Layer 4 of a small transformer language model trained on English Wikipedia (8 layers, counted from 0, width 128).
A neuron adds its activation times its output weights to the MLP's output. To switch it off is to set its activation to zero at one token and run the rest of the model.

Output weights of the MLP neurons that the questions are about. A number n stands for (n - 128) times 0.0029.
n13: 165, 157, 70, 116, 127, 127, 117, 162, 94, 166, 93, 90, 82, 203, 16, 93, 79, 119, 93, 116, 158, 128, 169, 134, 131, 93, 156, 138, 155, 176, 104, 115, 162, 136, 125, 177, 175, 167, 68, 164, 97, 169, 151, 37, 149, 124, 135, 130, 127, 124, 92, 132, 159, 114, 220, 147, 151, 164, 109, 116, 144, 112, 120, 146, 133, 150, 137, 111, 105, 184, 156, 138, 118, 155, 124, 125, 143, 159, 178, 100, 157, 96, 112, 106, 153, 103, 164, 186, 141, 138, 152, 216, 149, 191, 88, 161, 124, 153, 118, 84, 131, 136, 126, 85, 92, 99, 130, 177, 161, 151, 99, 137, 82, 100, 110, 140, 167, 103, 98, 152, 83, 115, 94, 129, 129, 116, 166, 105
n31: 98, 89, 145, 138, 95, 125, 168, 198, 149, 130, 111, 167, 62, 103, 119, 151, 147, 138, 102, 115, 152, 81, 116, 100, 101, 136, 84, 103, 156, 88, 151, 117, 110, 168, 145, 152, 166, 117, 138, 193, 137, 132, 140, 98, 128, 167, 136, 132, 79, 176, 120, 130, 120, 157, 88, 150, 139, 152, 117, 94, 87, 113, 101, 95, 106, 127, 97, 143, 113, 171, 119, 112, 153, 102, 86, 88, 150, 143, 141, 11, 184, 135, 89, 119, 74, 140, 177, 164, 156, 109, 77, 138, 101, 165, 201, 106, 122, 111, 75, 132, 102, 162, 116, 161, 182, 34, 162, 71, 129, 149, 149, 98, 166, 145, 99, 154, 138, 74, 82, 100, 100, 149, 134, 111, 125, 168, 83, 117
n63: 193, 117, 91, 140, 162, 116, 104, 157, 169, 175, 151, 111, 133, 190, 89, 157, 112, 143, 184, 85, 100, 130, 168, 83, 157, 169, 118, 111, 120, 140, 92, 148, 197, 76, 158, 86, 105, 143, 130, 98, 170, 124, 89, 131, 150, 171, 87, 193, 142, 144, 135, 115, 130, 110, 110, 74, 144, 139, 104, 147, 152, 151, 160, 132, 125, 125, 107, 73, 166, 104, 95, 151, 120, 144, 94, 125, 73, 173, 150, 157, 63, 99, 141, 139, 186, 141, 131, 147, 103, 113, 152, 137, 153, 99, 72, 168, 126, 142, 126, 162, 133, 77, 80, 130, 133, 120, 106, 166, 132, 94, 103, 158, 102, 127, 100, 163, 81, 132, 89, 138, 140, 210, 114, 107, 70, 76, 69, 125
n96: 180, 138, 135, 130, 111, 96, 141, 137, 126, 155, 139, 116, 131, 119, 146, 105, 149, 154, 145, 166, 97, 86, 172, 156, 106, 38, 159, 95, 91, 91, 94, 126, 140, 83, 147, 81, 150, 146, 108, 124, 113, 101, 109, 133, 124, 125, 177, 140, 144, 167, 150, 115, 159, 124, 204, 140, 129, 118, 138, 124, 150, 99, 149, 142, 141, 113, 136, 145, 116, 108, 167, 168, 152, 86, 164, 153, 139, 117, 78, 158, 75, 107, 160, 111, 95, 51, 150, 147, 154, 143, 88, 155, 146, 156, 29, 186, 222, 158, 133, 103, 44, 120, 173, 148, 156, 111, 121, 142, 175, 118, 158, 55, 108, 123, 146, 92, 143, 120, 76, 87, 92, 77, 152, 115, 122, 145, 66, 131
n101: 188, 129, 145, 141, 148, 181, 117, 148, 109, 81, 122, 116, 157, 143, 126, 97, 88, 87, 88, 139, 143, 132, 127, 146, 147, 59, 119, 72, 110, 170, 127, 68, 123, 154, 105, 69, 139, 116, 36, 108, 140, 137, 139, 133, 146, 86, 140, 128, 175, 120, 103, 104, 131, 197, 169, 142, 114, 138, 142, 103, 124, 208, 154, 126, 105, 140, 101, 137, 147, 146, 79, 74, 92, 117, 122, 142, 173, 156, 117, 183, 132, 145, 94, 96, 116, 173, 149, 234, 119, 124, 199, 71, 124, 77, 134, 110, 165, 144, 114, 83, 134, 132, 96, 136, 173, 128, 131, 151, 151, 96, 124, 151, 125, 68, 106, 147, 72, 92, 109, 142, 173, 167, 76, 158, 106, 88, 129, 88
n123: 130, 151, 114, 128, 115, 113, 184, 115, 55, 136, 202, 85, 152, 113, 111, 124, 138, 70, 124, 172, 82, 212, 92, 148, 96, 130, 150, 176, 161, 128, 97, 153, 112, 123, 119, 106, 126, 176, 131, 155, 122, 110, 91, 151, 112, 111, 187, 123, 200, 165, 163, 102, 116, 99, 143, 239, 157, 131, 161, 104, 168, 176, 158, 126, 158, 114, 110, 161, 31, 147, 109, 141, 153, 146, 156, 175, 150, 81, 91, 170, 169, 145, 155, 129, 158, 142, 131, 148, 117, 72, 82, 168, 170, 164, 143, 116, 92, 82, 110, 149, 160, 143, 178, 124, 139, 146, 133, 117, 163, 56, 125, 123, 101, 177, 150, 85, 132, 145, 187, 158, 142, 147, 134, 113, 187, 119, 94, 93
n127: 85, 130, 95, 114, 129, 151, 149, 136, 97, 66, 156, 141, 173, 134, 164, 161, 120, 173, 77, 127, 169, 84, 86, 134, 177, 132, 60, 125, 101, 133, 120, 81, 137, 143, 148, 166, 125, 128, 99, 138, 151, 137, 161, 150, 156, 139, 162, 185, 98, 102, 123, 185, 111, 148, 227, 132, 123, 135, 70, 71, 150, 122, 126, 122, 122, 99, 110, 156, 146, 157, 141, 140, 118, 117, 186, 125, 124, 65, 155, 71, 92, 154, 103, 56, 177, 113, 69, 166, 151, 163, 152, 138, 79, 164, 152, 98, 73, 140, 124, 117, 201, 36, 128, 96, 190, 71, 85, 98, 122, 99, 105, 116, 132, 82, 107, 119, 132, 117, 147, 228, 94, 151, 143, 120, 92, 113, 89, 111
n132: 198, 154, 75, 93, 142, 146, 130, 147, 125, 176, 184, 145, 103, 134, 108, 140, 179, 129, 110, 121, 176, 134, 106, 155, 108, 82, 174, 154, 107, 108, 156, 127, 129, 134, 107, 76, 64, 147, 118, 110, 157, 73, 75, 138, 126, 123, 159, 50, 131, 151, 109, 117, 84, 135, 200, 121, 99, 152, 172, 90, 152, 115, 122, 102, 83, 131, 91, 167, 102, 161, 176, 108, 108, 89, 163, 109, 130, 95, 88, 146, 137, 174, 124, 97, 155, 156, 152, 131, 159, 145, 132, 170, 138, 148, 138, 143, 54, 159, 84, 100, 145, 147, 141, 103, 190, 166, 101, 136, 95, 91, 120, 155, 137, 110, 155, 87, 136, 79, 52, 140, 148, 149, 129, 83, 168, 128, 183, 164
n156: 120, 92, 123, 185, 164, 149, 160, 145, 155, 98, 116, 131, 91, 160, 101, 142, 120, 149, 115, 160, 101, 70, 122, 81, 108, 70, 133, 166, 165, 149, 95, 136, 190, 164, 134, 150, 141, 110, 184, 148, 126, 157, 107, 190, 120, 179, 87, 113, 152, 50, 74, 154, 117, 129, 49, 166, 94, 150, 159, 127, 163, 155, 82, 147, 83, 149, 98, 87, 107, 125, 160, 120, 134, 128, 120, 170, 141, 65, 188, 127, 181, 122, 127, 130, 129, 156, 163, 178, 84, 82, 207, 58, 107, 85, 168, 64, 131, 107, 140, 135, 118, 154, 177, 95, 158, 45, 146, 143, 122, 103, 132, 146, 167, 100, 59, 90, 91, 186, 147, 130, 170, 216, 97, 150, 124, 126, 182, 170
n191: 142, 108, 176, 132, 170, 112, 138, 101, 142, 203, 121, 92, 130, 143, 114, 134, 88, 118, 73, 182, 123, 128, 138, 132, 155, 107, 109, 80, 199, 51, 99, 160, 32, 132, 136, 120, 128, 129, 128, 93, 124, 192, 113, 72, 111, 61, 118, 128, 161, 241, 139, 136, 181, 194, 88, 155, 116, 102, 116, 141, 138, 111, 127, 103, 145, 178, 105, 120, 175, 138, 135, 6, 157, 122, 120, 121, 39, 165, 181, 80, 166, 99, 108, 123, 149, 150, 96, 122, 97, 147, 132, 121, 190, 103, 42, 145, 124, 146, 130, 109, 91, 129, 168, 104, 186, 171, 100, 138, 119, 143, 118, 158, 87, 119, 158, 162, 100, 140, 134, 103, 98, 77, 131, 133, 88, 148, 143, 99
n254: 146, 82, 181, 148, 114, 77, 170, 125, 87, 169, 112, 113, 101, 131, 136, 153, 74, 137, 171, 84, 90, 189, 160, 97, 142, 102, 163, 162, 112, 151, 146, 161, 128, 153, 63, 116, 174, 162, 210, 125, 136, 151, 78, 123, 83, 134, 149, 83, 182, 124, 84, 183, 155, 104, 130, 168, 142, 186, 101, 122, 197, 88, 125, 104, 105, 136, 94, 187, 75, 143, 132, 127, 204, 95, 136, 107, 153, 134, 169, 109, 165, 194, 120, 125, 146, 120, 112, 137, 152, 179, 134, 174, 121, 92, 135, 88, 150, 99, 86, 145, 60, 114, 149, 130, 145, 86, 173, 92, 138, 192, 90, 104, 144, 133, 87, 115, 77, 60, 78, 162, 93, 84, 105, 102, 121, 132, 115, 88
n314: 102, 152, 103, 162, 88, 94, 99, 149, 121, 140, 145, 159, 130, 70, 129, 185, 71, 166, 146, 66, 110, 121, 130, 138, 192, 112, 126, 136, 153, 142, 107, 81, 144, 119, 154, 78, 155, 115, 169, 110, 149, 143, 113, 151, 128, 79, 91, 113, 132, 109, 172, 92, 136, 137, 224, 145, 147, 95, 129, 149, 138, 166, 119, 143, 159, 185, 119, 106, 98, 170, 120, 114, 119, 146, 153, 98, 109, 145, 98, 128, 123, 112, 173, 98, 125, 132, 109, 172, 112, 120, 113, 127, 119, 90, 134, 127, 103, 116, 46, 229, 122, 122, 58, 134, 131, 134, 146, 138, 107, 41, 84, 146, 101, 160, 167, 107, 107, 153, 142, 40, 133, 112, 111, 168, 107, 194, 110, 92

Each question names a token from some text and the token that comes next. It shows the activations a of the neurons there, in the order above. A number n stands for (n - 128) times 0.038.

Then comes g, the gradient of the next token's log-probability with respect to the MLP's output, scaled to length 1. A neuron's effect is roughly proportional to its activation times (output weights . g). A number n stands for (n - 128) times 0.0033.

"ears", then " team"
a: 122, 126, 117, 130, 128, 130, 134, 136, 125, 127, 129, 140
g: 116, 136, 116, 122, 148, 142, 180, 145, 129, 108, 107, 105, 105, 138, 111, 140, 133, 154, 131, 158, 170, 107, 149, 116, 110, 166, 126, 112, 81, 128, 156, 134, 151, 129, 154, 104, 132, 118, 108, 88, 80, 102, 147, 152, 98, 152, 173, 68, 140, 109, 133, 163, 177, 116, 136, 110, 111, 105, 141, 107, 186, 114, 113, 138, 137, 136, 152, 127, 144, 138, 166, 148, 114, 157, 151, 115, 163, 171, 139, 121, 193, 123, 87, 134, 140, 136, 69, 122, 145, 167, 135, 132, 163, 159, 103, 101, 151, 140, 109, 88, 174, 197, 128, 132, 114, 98, 149, 135, 125, 133, 141, 137, 145, 166, 153, 103, 160, 97, 135, 117, 103, 177, 91, 152, 189, 145, 162, 168
Which neuron, switched off, lowers the next token's probability most? n63

" co", then "aches"
a: 133, 138, 127, 130, 136, 118, 139, 137, 131, 137, 134, 140
g: 138, 124, 138, 50, 108, 72, 121, 148, 135, 137, 68, 142, 117, 147, 149, 111, 104, 118, 136, 142, 148, 108, 180, 114, 144, 137, 139, 137, 142, 130, 157, 123, 131, 124, 130, 93, 147, 111, 142, 123, 158, 79, 199, 160, 85, 134, 168, 97, 133, 92, 174, 106, 96, 78, 119, 135, 145, 152, 80, 94, 127, 196, 145, 97, 107, 177, 87, 97, 102, 119, 130, 80, 157, 93, 138, 127, 168, 155, 120, 122, 54, 106, 141, 118, 139, 143, 103, 135, 141, 139, 155, 159, 90, 140, 133, 133, 140, 172, 131, 141, 103, 141, 119, 136, 118, 160, 137, 120, 152, 129, 116, 126, 119, 137, 125, 134, 113, 137, 146, 147, 145, 116, 128, 170, 99, 176, 153, 148
Which neuron, switched off, lowers the next token's probability most? n314

" ro", then "se"
a: 126, 130, 122, 136, 130, 133, 129, 127, 148, 121, 101, 125
g: 133, 137, 149, 160, 85, 161, 147, 129, 104, 95, 111, 186, 159, 95, 149, 131, 119, 139, 104, 166, 101, 139, 90, 153, 76, 150, 137, 110, 142, 92, 97, 186, 127, 139, 93, 134, 145, 143, 90, 121, 138, 87, 114, 163, 161, 96, 144, 118, 138, 119, 99, 76, 131, 158, 111, 128, 100, 104, 128, 185, 137, 83, 181, 151, 130, 76, 113, 98, 132, 175, 164, 132, 133, 136, 105, 154, 129, 186, 152, 105, 136, 98, 179, 93, 132, 154, 99, 122, 146, 82, 121, 106, 168, 187, 102, 124, 138, 89, 122, 139, 94, 148, 144, 109, 173, 114, 134, 154, 117, 119, 124, 126, 153, 113, 103, 136, 109, 133, 127, 99, 126, 107, 144, 111, 103, 149, 143, 116
Which neuron, switched off, lowers the next token's probability most? n254

" conf", then "id"
a: 146, 139, 123, 128, 127, 124, 128, 134, 153, 180, 127, 128
g: 149, 175, 126, 149, 156, 139, 100, 142, 172, 122, 159, 98, 126, 103, 143, 135, 88, 121, 85, 150, 90, 111, 148, 148, 169, 170, 119, 118, 150, 149, 126, 145, 150, 114, 166, 93, 99, 155, 145, 141, 115, 69, 155, 101, 98, 103, 130, 166, 114, 85, 143, 134, 133, 137, 135, 153, 174, 136, 89, 120, 169, 105, 127, 133, 153, 120, 111, 83, 180, 136, 158, 101, 115, 124, 114, 180, 137, 79, 118, 139, 129, 130, 146, 111, 141, 109, 128, 123, 131, 98, 112, 154, 145, 84, 94, 133, 151, 163, 148, 92, 141, 141, 93, 83, 120, 136, 95, 170, 130, 95, 97, 111, 68, 130, 90, 91, 142, 158, 123, 145, 132, 126, 184, 163, 140, 187, 143, 143
Which neuron, switched off, lowers the next token's probability most? n191

"osed", then " building"
a: 138, 124, 181, 133, 123, 125, 133, 128, 130, 149, 131, 122
g: 120, 78, 153, 128, 136, 149, 112, 133, 139, 98, 131, 134, 132, 164, 158, 112, 116, 135, 135, 84, 95, 156, 109, 102, 148, 152, 118, 140, 98, 140, 154, 128, 170, 124, 140, 165, 124, 109, 146, 118, 199, 91, 146, 135, 72, 96, 161, 120, 91, 117, 135, 122, 142, 118, 123, 95, 111, 130, 152, 123, 124, 75, 117, 98, 115, 93, 85, 138, 191, 110, 155, 115, 129, 117, 130, 149, 106, 221, 155, 71, 112, 91, 128, 56, 136, 123, 103, 136, 163, 125, 92, 97, 143, 97, 108, 153, 173, 145, 142, 132, 121, 91, 138, 149, 89, 139, 124, 116, 129, 129, 190, 132, 114, 130, 116, 80, 133, 129, 97, 110, 149, 143, 150, 127, 96, 137, 113, 111
Which neuron, switched off, lowers the next token's probability most? n63

" National", then " Football"
a: 132, 128, 132, 127, 103, 129, 134, 129, 127, 127, 155, 128
g: 169, 146, 131, 144, 144, 127, 184, 130, 104, 115, 107, 112, 78, 118, 135, 140, 136, 117, 94, 121, 105, 100, 135, 158, 160, 129, 109, 154, 172, 105, 147, 123, 154, 119, 91, 156, 186, 130, 132, 133, 138, 121, 152, 128, 106, 141, 168, 106, 88, 155, 127, 158, 129, 58, 125, 103, 152, 123, 99, 124, 121, 136, 144, 117, 144, 151, 120, 150, 164, 172, 119, 88, 128, 122, 184, 122, 121, 160, 167, 115, 169, 121, 119, 129, 180, 152, 113, 182, 86, 112, 160, 140, 110, 97, 114, 129, 185, 131, 126, 160, 161, 149, 122, 131, 193, 131, 81, 93, 126, 132, 109, 90, 87, 123, 156, 91, 138, 165, 126, 161, 161, 148, 128, 127, 154, 141, 186, 112
Which neuron, switched off, lowers the next token's probability most? n254

"is", then "ited"
a: 122, 130, 232, 127, 122, 121, 133, 135, 126, 167, 143, 132
g: 84, 137, 187, 97, 113, 163, 137, 128, 111, 124, 76, 133, 150, 171, 105, 104, 140, 111, 119, 124, 145, 144, 161, 162, 155, 71, 104, 138, 146, 122, 126, 141, 125, 133, 147, 128, 136, 137, 98, 92, 107, 176, 171, 103, 155, 144, 164, 153, 128, 179, 127, 109, 143, 159, 132, 112, 128, 116, 107, 131, 113, 129, 120, 152, 117, 92, 91, 118, 122, 70, 152, 101, 124, 133, 207, 153, 130, 114, 118, 96, 141, 145, 122, 154, 102, 57, 111, 184, 159, 112, 114, 80, 132, 152, 97, 101, 81, 187, 141, 129, 114, 113, 107, 139, 96, 78, 141, 163, 110, 78, 109, 106, 116, 118, 131, 93, 151, 145, 126, 129, 131, 129, 145, 127, 128, 140, 142, 87
Which neuron, switched off, lowers the next token's probability most? n191

" |", then " T"
a: 128, 128, 131, 135, 128, 143, 127, 132, 121, 128, 123, 128
g: 105, 129, 153, 102, 115, 115, 112, 94, 131, 136, 101, 129, 117, 109, 120, 143, 129, 87, 118, 143, 149, 145, 138, 77, 118, 162, 119, 183, 120, 146, 113, 50, 122, 98, 70, 154, 122, 131, 87, 172, 130, 124, 120, 111, 95, 125, 152, 141, 142, 110, 127, 95, 70, 118, 110, 131, 60, 127, 133, 154, 133, 148, 161, 126, 180, 116, 90, 167, 76, 121, 166, 107, 138, 121, 155, 170, 128, 149, 188, 133, 124, 79, 135, 134, 104, 97, 87, 130, 108, 109, 105, 132, 145, 172, 79, 123, 142, 76, 146, 108, 131, 156, 148, 111, 142, 148, 172, 127, 138, 90, 115, 117, 104, 164, 136, 70, 127, 135, 122, 119, 124, 93, 168, 140, 139, 127, 121, 134
Which neuron, switched off, lowers the next token's probability most? n123

" rank", then "s"
a: 164, 185, 118, 135, 129, 121, 130, 129, 141, 128, 128, 131
g: 94, 118, 106, 131, 141, 154, 177, 100, 118, 122, 84, 148, 59, 129, 136, 87, 88, 107, 162, 136, 134, 106, 89, 116, 103, 56, 146, 137, 120, 188, 148, 94, 78, 142, 81, 131, 120, 139, 107, 115, 138, 132, 144, 111, 123, 121, 163, 156, 145, 186, 149, 74, 200, 109, 130, 140, 96, 100, 110, 90, 112, 131, 130, 84, 102, 126, 117, 117, 151, 121, 108, 122, 106, 115, 164, 148, 127, 113, 115, 115, 141, 148, 97, 142, 79, 130, 158, 111, 114, 144, 72, 137, 117, 128, 127, 157, 67, 136, 119, 127, 96, 131, 126, 121, 147, 130, 154, 125, 146, 135, 106, 118, 114, 119, 146, 92, 102, 64, 114, 101, 125, 144, 100, 136, 145, 168, 143, 151
Which neuron, switched off, lowers the next token's probability most? n31

"um", then "m"
a: 135, 139, 128, 136, 128, 130, 144, 126, 204, 129, 122, 130
g: 133, 150, 151, 145, 133, 67, 114, 163, 128, 101, 120, 155, 123, 134, 108, 118, 119, 143, 133, 61, 132, 92, 142, 152, 118, 81, 109, 121, 167, 93, 108, 103, 129, 117, 117, 105, 141, 100, 132, 109, 137, 118, 146, 77, 85, 149, 114, 90, 136, 110, 126, 135, 188, 113, 112, 150, 95, 125, 176, 149, 112, 115, 159, 148, 115, 157, 133, 166, 108, 138, 94, 122, 148, 120, 132, 133, 107, 103, 85, 127, 115, 123, 132, 127, 139, 150, 85, 163, 151, 82, 90, 107, 157, 141, 161, 136, 116, 95, 98, 143, 115, 120, 135, 96, 126, 147, 137, 122, 193, 54, 67, 71, 124, 129, 115, 131, 116, 101, 181, 106, 155, 124, 114, 94, 147, 75, 162, 146
Which neuron, switched off, lowers the next token's probability most? n156

"ired", then " Jer"
a: 163, 140, 137, 130, 123, 130, 132, 127, 127, 129, 134, 126
g: 130, 141, 141, 90, 145, 152, 92, 99, 122, 131, 120, 106, 144, 164, 110, 153, 157, 99, 64, 79, 136, 189, 105, 138, 113, 116, 165, 138, 120, 105, 171, 167, 113, 137, 113, 149, 150, 140, 116, 119, 156, 145, 151, 190, 136, 131, 152, 106, 143, 164, 125, 122, 107, 125, 129, 136, 138, 121, 94, 155, 161, 123, 159, 131, 114, 138, 156, 154, 84, 166, 93, 110, 142, 95, 149, 161, 95, 131, 129, 144, 133, 199, 155, 145, 150, 143, 152, 147, 136, 162, 91, 113, 163, 151, 147, 191, 94, 154, 75, 133, 159, 133, 137, 134, 137, 110, 138, 137, 158, 136, 114, 156, 119, 103, 122, 173, 182, 121, 158, 133, 140, 103, 166, 170, 112, 73, 156, 103
Which neuron, switched off, lowers the next token's probability most? n13